Layer 7 of a small transformer language model trained on English Wikipedia (16 layers, counted from 0, width 64).
A neuron adds its activation times its output weights to the MLP's output. To switch it off is to set its activation to zero at one token and run the rest of the model.

Output weights of the MLP neurons that the questions are about. A number n stands for (n - 500) times 0.0009.
n6: 741,293,260,430,689,356,482,802,190,304,490,367,291,575,351,756,358,560,470,550,384,563,266,251,900,315,655,477,653,572,345,410,447,435,509,200,123,767,452,659,433,449,534,428,598,379,680,455,592,476,194,277,575,454,751,267,488,379,387,678,505,407,642,172
n21: 642,573,349,171,540,281,484,405,452,503,444,382,392,433,265,470,347,527,416,396,704,695,600,604,554,438,514,646,492,572,505,560,433,497,284,512,683,418,423,417,510,340,519,665,704,576,518,591,159,401,525,514,613,502,658,357,693,513,612,564,246,236,324,576
n24: 300,748,504,471,691,480,609,414,360,725,785,200,523,768,443,733,631,509,700,604,587,664,449,829,433,368,543,593,593,413,542,215,548,333,607,295,222,593,758,801,588,641,491,248,466,562,592,527,333,524,440,473,597,504,464,467,589,365,360,414,557,589,309,554
n38: 428,560,370,702,532,424,434,381,576,464,630,680,399,415,512,284,587,694,571,526,577,278,742,735,540,571,428,434,654,543,534,477,802,398,809,489,191,505,597,675,510,606,534,667,478,624,462,728,659,289,610,563,384,625,431,366,548,360,597,478,311,768,663,530
n57: 694,515,498,711,411,529,396,541,236,401,502,576,543,407,548,416,636,542,629,415,592,730,465,262,552,367,361,625,455,418,712,601,573,436,466,363,679,593,648,528,425,655,312,517,511,483,453,521,455,411,244,655,514,652,81,523,475,414,273,619,293,604,550,822
n60: 630,628,357,356,158,631,463,474,95,327,558,566,378,308,666,388,430,343,473,622,408,420,515,286,642,458,242,661,549,252,411,372,485,426,720,610,412,391,305,618,464,569,303,714,564,353,429,387,238,675,437,594,770,581,513,312,405,447,329,389,766,342,386,550
n71: 542,811,531,702,651,584,537,361,648,460,456,410,435,675,343,591,442,335,549,724,574,349,581,453,617,440,198,640,486,352,565,881,312,573,568,511,702,396,164,580,565,652,616,467,349,476,347,693,440,616,719,677,380,676,674,643,555,302,279,577,540,829,568,678
n90: 449,578,493,99,687,446,602,769,435,608,320,490,730,504,430,544,535,558,656,449,468,578,485,670,613,491,579,519,504,344,779,528,710,631,605,361,315,386,342,536,796,656,502,545,446,615,673,514,492,99,403,748,584,641,574,531,440,538,450,349,690,614,529,670
n96: 639,624,478,429,514,466,516,355,702,330,588,360,601,621,181,464,329,674,233,274,238,688,472,435,280,629,516,590,713,647,551,740,636,257,373,377,536,496,488,608,568,421,293,607,645,513,364,580,714,484,625,579,543,409,537,584,708,320,695,517,557,596,534,501
n110: 821,601,603,418,533,561,376,468,517,394,408,452,358,464,453,386,723,561,495,715,381,524,254,865,415,651,364,449,410,371,476,781,518,444,574,470,406,666,598,490,364,492,449,521,457,502,328,409,523,552,402,547,720,336,673,352,554,571,710,666,467,359,746,694
n113: 615,513,313,533,442,569,528,366,594,554,623,900,549,497,377,587,381,497,488,574,560,677,448,538,311,569,496,393,477,745,563,460,462,572,464,551,502,392,562,350,719,602,567,468,366,405,379,652,479,332,418,581,582,400,440,471,445,505,519,430,433,417,523,412
n118: 464,225,502,508,625,618,357,460,662,484,681,515,680,558,672,580,422,360,412,467,473,452,281,520,296,729,720,505,649,346,534,661,477,527,775,653,444,448,384,456,684,272,570,614,510,750,545,585,377,500,242,410,287,575,606,359,489,561,563,652,322,653,503,497
n120: 167,350,376,556,808,377,414,757,418,98,528,420,441,249,602,495,393,552,338,260,288,604,421,289,457,417,390,440,872,742,453,638,455,326,472,602,158,263,578,325,643,557,534,706,553,371,430,395,526,442,113,553,698,482,878,242,197,497,597,603,536,465,613,638
n121: 575,260,606,516,300,234,632,684,514,85,614,670,756,417,507,179,590,494,307,665,49,251,565,520,290,450,593,687,556,647,411,699,526,775,438,406,606,262,436,508,382,502,226,659,413,535,380,395,448,383,548,586,398,465,544,24,548,539,307,414,527,965,515,589
n125: 451,555,519,325,627,781,635,517,732,467,546,450,601,572,669,549,774,411,371,415,239,553,291,526,261,314,496,469,273,680,454,486,468,547,529,424,348,469,582,306,235,363,281,712,602,506,500,626,471,456,666,865,222,240,677,372,561,593,386,654,367,741,609,250
n126: 450,448,648,485,424,222,347,594,461,720,440,684,348,694,468,486,460,594,435,384,345,654,297,604,290,236,456,592,554,371,663,715,448,486,477,589,618,436,392,544,659,553,239,546,361,427,391,541,689,147,544,538,622,322,631,548,671,510,503,392,645,608,508,567

Each question names a token from some text and the token that comes next. It shows the activations a of the neurons there, in the order above. A number n stands for (n - 500) times 0.0057.

Then comes g, the gradient of the next token's log-probability with respect to the MLP's output, scaled to length 1. A neuron's effect is roughly proportional to its activation times (output weights . g). A number n stands for (n - 500) times 0.00089.

"f", then "ter"
a: 495,577,470,473,507,499,474,536,492,470,490,557,499,498,472,743
g: 435,381,503,702,677,648,519,623,449,522,457,217,359,597,478,596,407,371,345,546,577,281,674,623,627,630,266,558,375,639,168,426,436,158,514,349,581,551,372,581,687,595,546,387,690,472,339,417,681,695,453,229,483,665,572,270,522,545,330,505,602,433,560,677
Which neuron, switched off, raises the next token's probability most? n126

"s", then "ual"
a: 510,470,560,479,493,491,560,679,475,476,472,470,474,591,471,495
g: 445,416,380,383,352,569,589,473,304,757,464,433,631,373,409,473,312,319,515,257,504,669,380,243,617,382,538,416,525,687,177,608,633,486,404,416,654,583,526,754,615,660,672,317,557,404,612,643,353,600,588,770,478,612,657,364,712,514,387,264,660,607,458,621
Which neuron, switched off, lowers the next token's probability most? n90

" what", then " h"
a: 476,490,711,486,489,480,470,625,494,496,493,489,471,493,470,471
g: 452,372,465,494,386,482,438,445,385,369,543,303,349,709,585,633,622,195,653,834,505,624,392,407,445,395,428,374,373,459,833,519,632,585,614,529,536,334,541,495,511,394,446,513,415,533,460,775,460,433,436,619,760,699,559,341,640,812,380,773,538,401,612,261
Which neuron, switched off, lowers the next token's probability most? n24

"age", then "s"
a: 498,471,477,486,473,495,475,496,485,495,471,473,499,498,568,673
g: 657,416,613,655,650,292,485,664,655,355,595,623,631,493,636,739,399,456,292,532,588,529,604,362,639,331,316,391,490,200,517,382,825,623,645,481,420,601,650,585,482,622,480,540,579,368,44,549,774,574,523,582,536,573,533,517,545,664,354,428,612,686,478,410
Which neuron, switched off, lowers the next token's probability most? n126

".", then " Tra"
a: 473,604,507,473,497,473,473,673,482,498,472,470,496,471,488,474
g: 358,529,478,345,705,260,363,751,418,563,402,685,353,673,514,577,520,396,630,494,628,584,598,469,641,446,458,612,568,401,335,505,680,490,380,588,416,614,508,700,677,852,502,436,417,374,589,344,576,724,440,580,593,556,341,212,215,440,261,415,811,552,588,391
Which neuron, switched off, lowers the next token's probability most? n90

" ex", then "ist"
a: 885,500,481,471,498,470,476,483,484,514,473,489,493,484,478,499
g: 658,302,455,506,490,345,304,605,357,765,490,525,546,395,441,708,751,571,352,462,538,437,123,553,391,457,420,546,306,386,802,612,320,259,385,447,695,580,544,552,587,282,646,547,503,606,410,627,740,268,604,390,338,680,549,383,574,393,492,522,494,532,549,267
Which two neurons, each switched off alone, lower its probability most, in order? n6, n60

"s", then "ong"
a: 491,473,596,486,482,483,475,537,485,470,527,476,470,475,470,478
g: 430,359,474,574,720,570,518,471,383,653,313,347,452,437,396,546,597,602,413,452,493,712,593,462,593,501,580,242,385,208,922,498,498,608,695,532,749,543,254,584,876,527,596,368,491,391,651,410,539,267,483,434,243,651,572,523,670,473,366,529,598,592,522,565
Which neuron, switched off, lowers the next token's probability most? n90

"y", then " and"
a: 495,636,502,491,536,483,473,489,482,564,627,473,470,482,476,505
g: 318,696,320,466,520,546,515,532,541,499,263,687,589,342,544,649,553,648,399,442,495,525,476,767,504,356,253,441,584,486,603,387,264,476,491,424,270,659,656,539,323,245,607,526,718,363,416,361,213,363,194,495,783,453,569,609,584,415,362,393,422,538,246,486
Which neuron, switched off, raises the next token's probability most? n120

"s", then "burg"
a: 500,471,470,499,472,500,500,481,480,491,497,510,499,498,473,471
g: 599,677,530,586,615,743,552,486,405,571,593,324,780,486,230,597,572,301,822,814,178,483,536,500,548,576,635,299,519,449,477,438,503,464,505,638,370,641,797,481,488,445,583,552,388,447,463,225,548,629,529,362,545,737,716,570,418,389,570,482,354,555,280,469
Which neuron, switched off, lowers the next token's probability most? n126

"\"", then " "
a: 496,822,493,485,470,500,474,589,474,493,486,973,492,479,470,549
g: 482,347,522,387,741,688,379,841,376,346,517,252,316,488,459,565,394,334,414,522,599,569,421,629,460,502,607,348,793,418,502,599,615,334,581,631,583,721,410,590,543,829,252,669,516,649,513,809,414,439,344,569,497,459,361,514,377,449,566,281,319,405,407,486
Which two neurons, each switched off alone, lower its probability most, in order? n118, n21

"all", then "ed"
a: 489,542,471,470,530,472,489,574,496,496,472,486,500,485,482,712
g: 362,289,424,419,412,502,539,596,458,600,408,731,513,562,397,417,445,512,683,604,471,435,210,436,511,397,594,425,295,570,700,447,535,653,575,533,375,287,479,607,820,368,257,520,418,466,691,514,698,474,752,519,612,702,640,617,144,353,746,284,468,424,517,310
Which two neurons, each switched off alone, lower its probability most, in order? n126, n90

"b", then "t"
a: 486,476,499,474,470,493,499,487,492,477,490,500,500,499,482,476
g: 218,575,648,642,557,507,630,675,508,557,444,224,386,279,511,780,273,630,388,444,688,253,508,391,671,553,288,545,525,358,252,407,434,505,737,600,353,330,393,536,408,405,645,295,575,574,386,763,698,558,549,441,497,445,471,491,445,516,685,283,727,524,474,464
Which neuron, switched off, lowers the next token's probability most? n57

"en", then "kin"
a: 500,492,471,475,491,481,472,495,600,500,475,500,500,488,610,497
g: 534,538,429,464,409,829,390,484,528,613,313,558,164,580,409,223,576,424,508,324,506,475,382,585,451,657,321,719,241,339,600,432,526,628,529,570,508,288,641,535,510,439,534,568,364,688,645,914,538,576,306,657,338,617,391,351,542,497,559,623,451,574,345,723
Which neuron, switched off, lowers the next token's probability most? n125

"es", then " to"
a: 470,518,473,489,482,492,493,483,496,533,660,496,477,513,490,477
g: 575,692,620,534,701,421,516,605,694,577,739,332,279,815,446,310,496,491,545,650,616,462,575,636,397,655,435,468,587,314,643,403,428,675,510,247,395,619,543,547,734,580,341,634,532,636,849,590,638,233,400,439,746,503,548,469,534,422,505,332,603,363,432,312
Which neuron, switched off, raises the next token's probability most? n24

"s", then "tro"
a: 474,495,478,472,481,494,479,471,497,472,479,499,500,470,487,484
g: 462,587,449,474,285,521,574,551,370,486,396,696,550,519,426,163,624,398,612,454,479,265,587,628,558,415,395,547,549,668,266,509,550,411,537,443,143,487,840,519,473,511,573,593,399,797,537,303,288,538,376,329,616,437,839,404,406,564,446,385,476,390,310,736
Which neuron, switched off, raises the next token's probability most? n121

"b", then "el"
a: 491,490,500,470,471,500,491,492,486,589,490,494,500,500,471,471
g: 642,687,537,597,504,514,666,370,401,355,594,275,402,406,610,376,448,340,605,546,459,288,521,731,486,556,441,312,585,549,491,425,708,595,546,420,436,529,516,317,436,446,608,602,264,801,546,453,673,848,359,378,382,201,720,276,476,217,543,313,352,489,564,575
Which neuron, switched off, lowers the next token's probability most? n110

"ies", then "\n"
a: 500,646,474,496,577,500,509,473,477,475,486,508,499,493,481,473
g: 620,359,398,512,384,611,705,338,438,328,534,134,490,355,380,350,512,460,558,485,540,749,515,826,558,518,692,337,587,576,413,670,214,271,614,329,463,235,432,520,268,337,645,643,497,622,567,607,345,632,593,504,426,544,455,588,429,628,500,337,477,428,771,565
Which neuron, switched off, lowers the next token's probability most? n21

" it", then "self"
a: 470,482,611,473,474,473,480,579,494,495,485,725,490,499,472,474
g: 667,590,322,647,593,445,476,677,483,425,466,466,627,707,607,409,570,546,431,214,366,416,449,290,465,652,338,505,391,496,804,827,663,296,688,471,498,428,470,524,426,533,529,244,774,707,248,589,430,648,353,513,588,704,501,408,347,507,504,709,566,379,494,723
Which neuron, switched off, lowers the next token's probability most? n118

"s", then "c"
a: 500,472,562,499,471,500,524,476,498,483,472,517,498,496,470,471
g: 457,672,414,434,783,684,328,719,661,688,571,308,737,479,636,501,556,433,528,570,465,710,447,337,469,426,478,376,417,685,637,393,374,766,573,573,502,522,713,624,411,384,478,574,574,497,359,561,492,357,611,507,809,319,554,697,909,664,533,562,577,373,328,533
Which neuron, switched off, lowers the next token's probability most? n24

" War", then " so"
a: 495,470,489,480,483,491,498,470,470,484,601,489,497,499,471,471
g: 308,541,358,342,510,684,473,562,551,408,669,493,570,459,429,691,603,435,715,513,525,516,604,743,602,248,633,487,637,431,316,483,406,686,499,449,441,714,422,301,729,348,497,336,455,391,722,696,347,317,392,711,443,596,471,559,358,197,625,603,377,204,330,340
Which neuron, switched off, lowers the next token's probability most? n113

" the", then " album"
a: 478,491,494,470,500,695,487,487,480,481,502,477,478,496,481,482
g: 641,339,635,415,589,531,619,416,660,228,535,578,293,548,511,439,561,414,296,322,448,625,608,536,456,562,472,680,456,595,594,505,488,360,492,790,468,476,615,247,742,137,579,278,528,607,463,808,564,495,623,583,219,620,308,428,609,785,469,582,476,370,429,595
Which neuron, switched off, lowers the next token's probability most? n6

" S", then "qui"
a: 499,480,495,500,488,492,478,470,471,478,472,485,492,498,499,493
g: 195,518,439,466,520,539,470,800,455,530,444,554,740,370,631,433,390,371,559,653,672,339,340,511,532,327,619,600,432,870,531,315,329,634,515,495,228,611,540,415,537,647,637,577,457,648,656,574,468,752,344,491,760,359,259,311,447,624,495,451,364,316,566,577
Which neuron, switched off, lowers the next token's probability most? n96

"m", then ","
a: 498,622,494,492,512,499,496,474,474,493,472,528,500,499,484,540
g: 424,526,434,392,527,504,430,452,460,461,531,526,540,271,562,373,524,646,601,481,291,428,503,371,595,459,499,303,569,572,460,493,340,685,527,626,449,231,365,160,461,225,397,721,507,607,620,315,161,562,281,296,604,302,656,371,572,809,498,713,707,413,448,615
Which neuron, switched off, lowers the next token's probability most? n21

"c", then "out"
a: 500,499,475,471,496,499,478,497,472,500,479,498,497,475,471,488
g: 384,528,561,475,552,587,579,222,482,248,323,703,755,438,528,427,487,505,596,470,592,562,330,332,693,598,444,393,596,313,624,653,592,533,521,705,520,692,702,450,486,677,452,460,519,504,522,384,652,594,594,632,511,657,331,773,414,578,132,920,558,430,398,537
Which neuron, switched off, lowers the next token's probability most? n121

"p", then "la"
a: 498,499,500,471,496,486,493,491,499,749,487,499,492,499,471,474
g: 606,711,503,603,671,494,404,592,489,367,346,510,887,380,461,540,322,375,360,533,315,451,700,659,577,561,462,315,646,586,194,325,451,604,505,416,456,586,831,586,419,409,613,675,511,489,566,317,603,531,623,216,537,551,270,495,675,587,442,395,240,517,502,710
Which neuron, switched off, lowers the next token's probability most? n126

" G", then "or"
a: 500,484,500,492,492,499,480,491,613,499,490,500,496,500,490,472
g: 522,575,511,540,366,551,345,543,673,541,582,479,502,582,606,500,752,601,411,332,543,751,499,340,374,434,539,659,538,342,736,539,463,411,408,244,637,234,389,440,351,594,524,655,452,337,498,560,227,686,376,664,227,689,73,636,453,363,467,671,458,633,399,480
Which neuron, switched off, lowers the next token's probability most? n96

" found", then " period"
a: 474,476,704,477,498,471,505,646,486,498,483,482,491,514,472,483
g: 431,639,401,181,482,537,489,238,438,598,608,524,260,712,462,533,531,460,673,479,571,442,374,540,646,480,305,637,569,291,276,474,431,188,288,442,517,494,390,442,330,729,596,436,386,316,611,532,120,501,445,437,457,537,277,601,591,532,708,665,537,328,547,701
Which neuron, switched off, lowers the next token's probability most? n24

" Re", then "fu"
a: 489,486,492,482,471,473,474,481,477,492,471,580,484,496,493,473
g: 476,335,552,487,322,586,484,721,567,518,836,626,706,344,444,596,430,332,329,470,342,239,464,318,682,354,429,434,702,473,705,439,454,478,542,452,516,478,359,532,337,573,313,507,672,420,532,469,498,589,507,819,782,664,320,646,419,403,526,260,577,187,474,414
Which neuron, switched off, raises the next token's probability most? n60

"d", then "."
a: 500,471,493,471,483,497,470,480,486,478,480,493,500,478,479,486
g: 280,318,485,577,519,583,462,459,394,646,676,591,612,546,354,604,233,733,392,356,350,522,409,161,528,657,509,590,399,599,767,413,304,672,459,683,464,263,371,287,561,276,427,467,514,443,618,516,327,406,390,389,437,593,529,645,320,606,635,726,615,308,280,507
Which neuron, switched off, lowers the next token's probability most? n38

"ur", then "g"
a: 496,477,476,611,481,470,499,496,484,500,480,500,500,470,474,487
g: 299,513,192,473,577,416,553,502,457,501,671,432,694,471,731,520,300,247,596,706,384,565,500,518,534,470,678,299,597,329,517,354,691,656,729,482,367,744,425,522,571,594,372,442,576,552,486,367,689,214,428,456,674,241,681,360,464,613,369,284,640,537,590,310
Which neuron, switched off, lowers the next token's probability most? n38

"c", then "ide"
a: 495,479,481,482,497,490,507,474,491,487,481,490,500,475,496,474
g: 264,270,396,632,307,575,509,454,375,631,415,390,436,395,651,200,498,332,514,582,542,377,425,514,568,292,411,647,411,516,471,552,465,463,692,681,525,465,779,284,472,355,292,439,299,634,491,596,502,367,453,476,411,739,484,355,816,223,637,804,471,420,375,541
Which neuron, switched off, lowers the next token's probability most? n90

"-", then " An"
a: 492,474,543,482,493,510,470,473,499,521,481,475,474,485,477,479
g: 441,472,279,351,583,241,469,588,373,466,417,590,474,415,452,511,639,544,593,584,670,695,421,650,537,495,615,649,190,502,480,392,580,617,551,547,566,308,496,755,341,662,670,370,528,571,349,550,573,527,355,300,560,940,571,522,636,560,499,717,902,584,413,402
Which neuron, switched off, lowers the next token's probability most? n24

"cy", then " II"
a: 498,609,472,495,481,500,544,487,472,501,499,593,499,476,493,499
g: 272,758,725,423,342,364,587,527,372,567,468,398,470,396,524,540,590,512,522,461,213,414,585,417,400,695,278,495,467,601,494,622,493,496,488,464,573,269,408,363,606,307,698,322,269,313,724,395,157,533,596,318,447,533,490,797,294,595,658,600,641,615,592,614
Which neuron, switched off, lowers the next token's probability most? n71

" and", then " every"
a: 482,471,516,478,499,503,491,604,474,531,505,470,470,510,471,474
g: 536,629,412,407,385,398,624,281,315,656,596,752,630,273,543,415,587,559,323,611,444,387,450,724,593,522,402,684,375,351,497,339,616,683,647,541,571,673,296,625,534,361,339,284,514,595,417,411,504,450,691,588,463,595,491,758,540,537,699,499,525,177,124,468
Which neuron, switched off, lowers the next token's probability most? n120

"view", then " score"
a: 473,505,470,488,487,485,494,473,484,470,498,492,491,472,480,471
g: 672,455,662,586,681,657,484,686,381,477,493,686,226,535,558,520,397,679,324,530,614,235,395,375,723,480,445,434,508,435,643,543,349,543,458,459,457,672,627,346,705,428,201,384,238,414,783,589,540,303,274,584,497,499,359,400,394,534,660,186,481,470,608,624
Which neuron, switched off, raises the next token's probability most? n6

"lu", then "mi"
a: 495,471,498,495,560,498,709,476,497,492,497,472,498,500,497,470
g: 245,549,465,301,561,608,376,563,424,669,246,499,723,427,810,413,625,599,523,237,519,518,468,429,310,461,291,662,495,399,468,680,605,194,450,462,145,431,665,620,415,787,485,604,455,440,656,705,658,572,540,501,528,410,297,613,595,587,471,514,541,588,676,530
Which neuron, switched off, raises the next token's probability most? n71

"s", then " form"
a: 496,617,474,495,478,500,531,518,471,481,499,528,492,471,472,474
g: 395,701,476,336,207,463,346,600,585,598,588,585,340,652,445,553,382,682,584,493,327,385,361,322,426,261,552,747,526,415,452,524,294,265,191,457,384,381,497,297,480,522,351,397,500,338,494,527,180,658,725,620,525,517,376,293,572,380,469,359,356,451,726,528
Which neuron, switched off, lowers the next token's probability most? n21

"ate", then " of"
a: 471,548,476,479,471,581,484,691,470,496,608,487,499,475,473,505
g: 567,420,535,499,544,372,466,386,722,702,509,540,775,582,529,372,340,675,468,457,472,518,525,463,372,694,571,431,383,530,210,647,356,686,642,490,764,501,377,412,407,454,737,626,355,553,415,653,873,502,523,207,235,601,544,484,361,624,350,460,548,192,419,560
Which neuron, switched off, raises the next token's probability most? n90

".", then " B"
a: 482,633,474,485,494,475,475,740,479,489,482,472,493,471,494,472
g: 186,547,639,224,606,381,441,623,516,609,264,727,408,588,579,498,546,423,592,646,581,557,546,272,531,720,503,620,401,437,748,349,703,573,247,302,495,468,389,542,478,756,355,427,777,410,551,518,572,476,779,721,470,454,533,309,465,586,372,616,683,558,593,620
Which neuron, switched off, lowers the next token's probability most? n90

"re", then "y"
a: 500,499,496,490,774,471,487,486,473,496,476,491,493,499,472,487
g: 616,508,637,477,646,501,542,341,469,310,474,543,273,484,769,524,565,678,374,637,585,624,394,396,438,681,315,354,232,320,775,540,464,596,596,569,523,375,419,345,665,524,445,578,257,572,447,678,550,847,523,581,572,529,443,497,386,259,647,773,224,535,674,584
Which neuron, switched off, lowers the next token's probability most? n57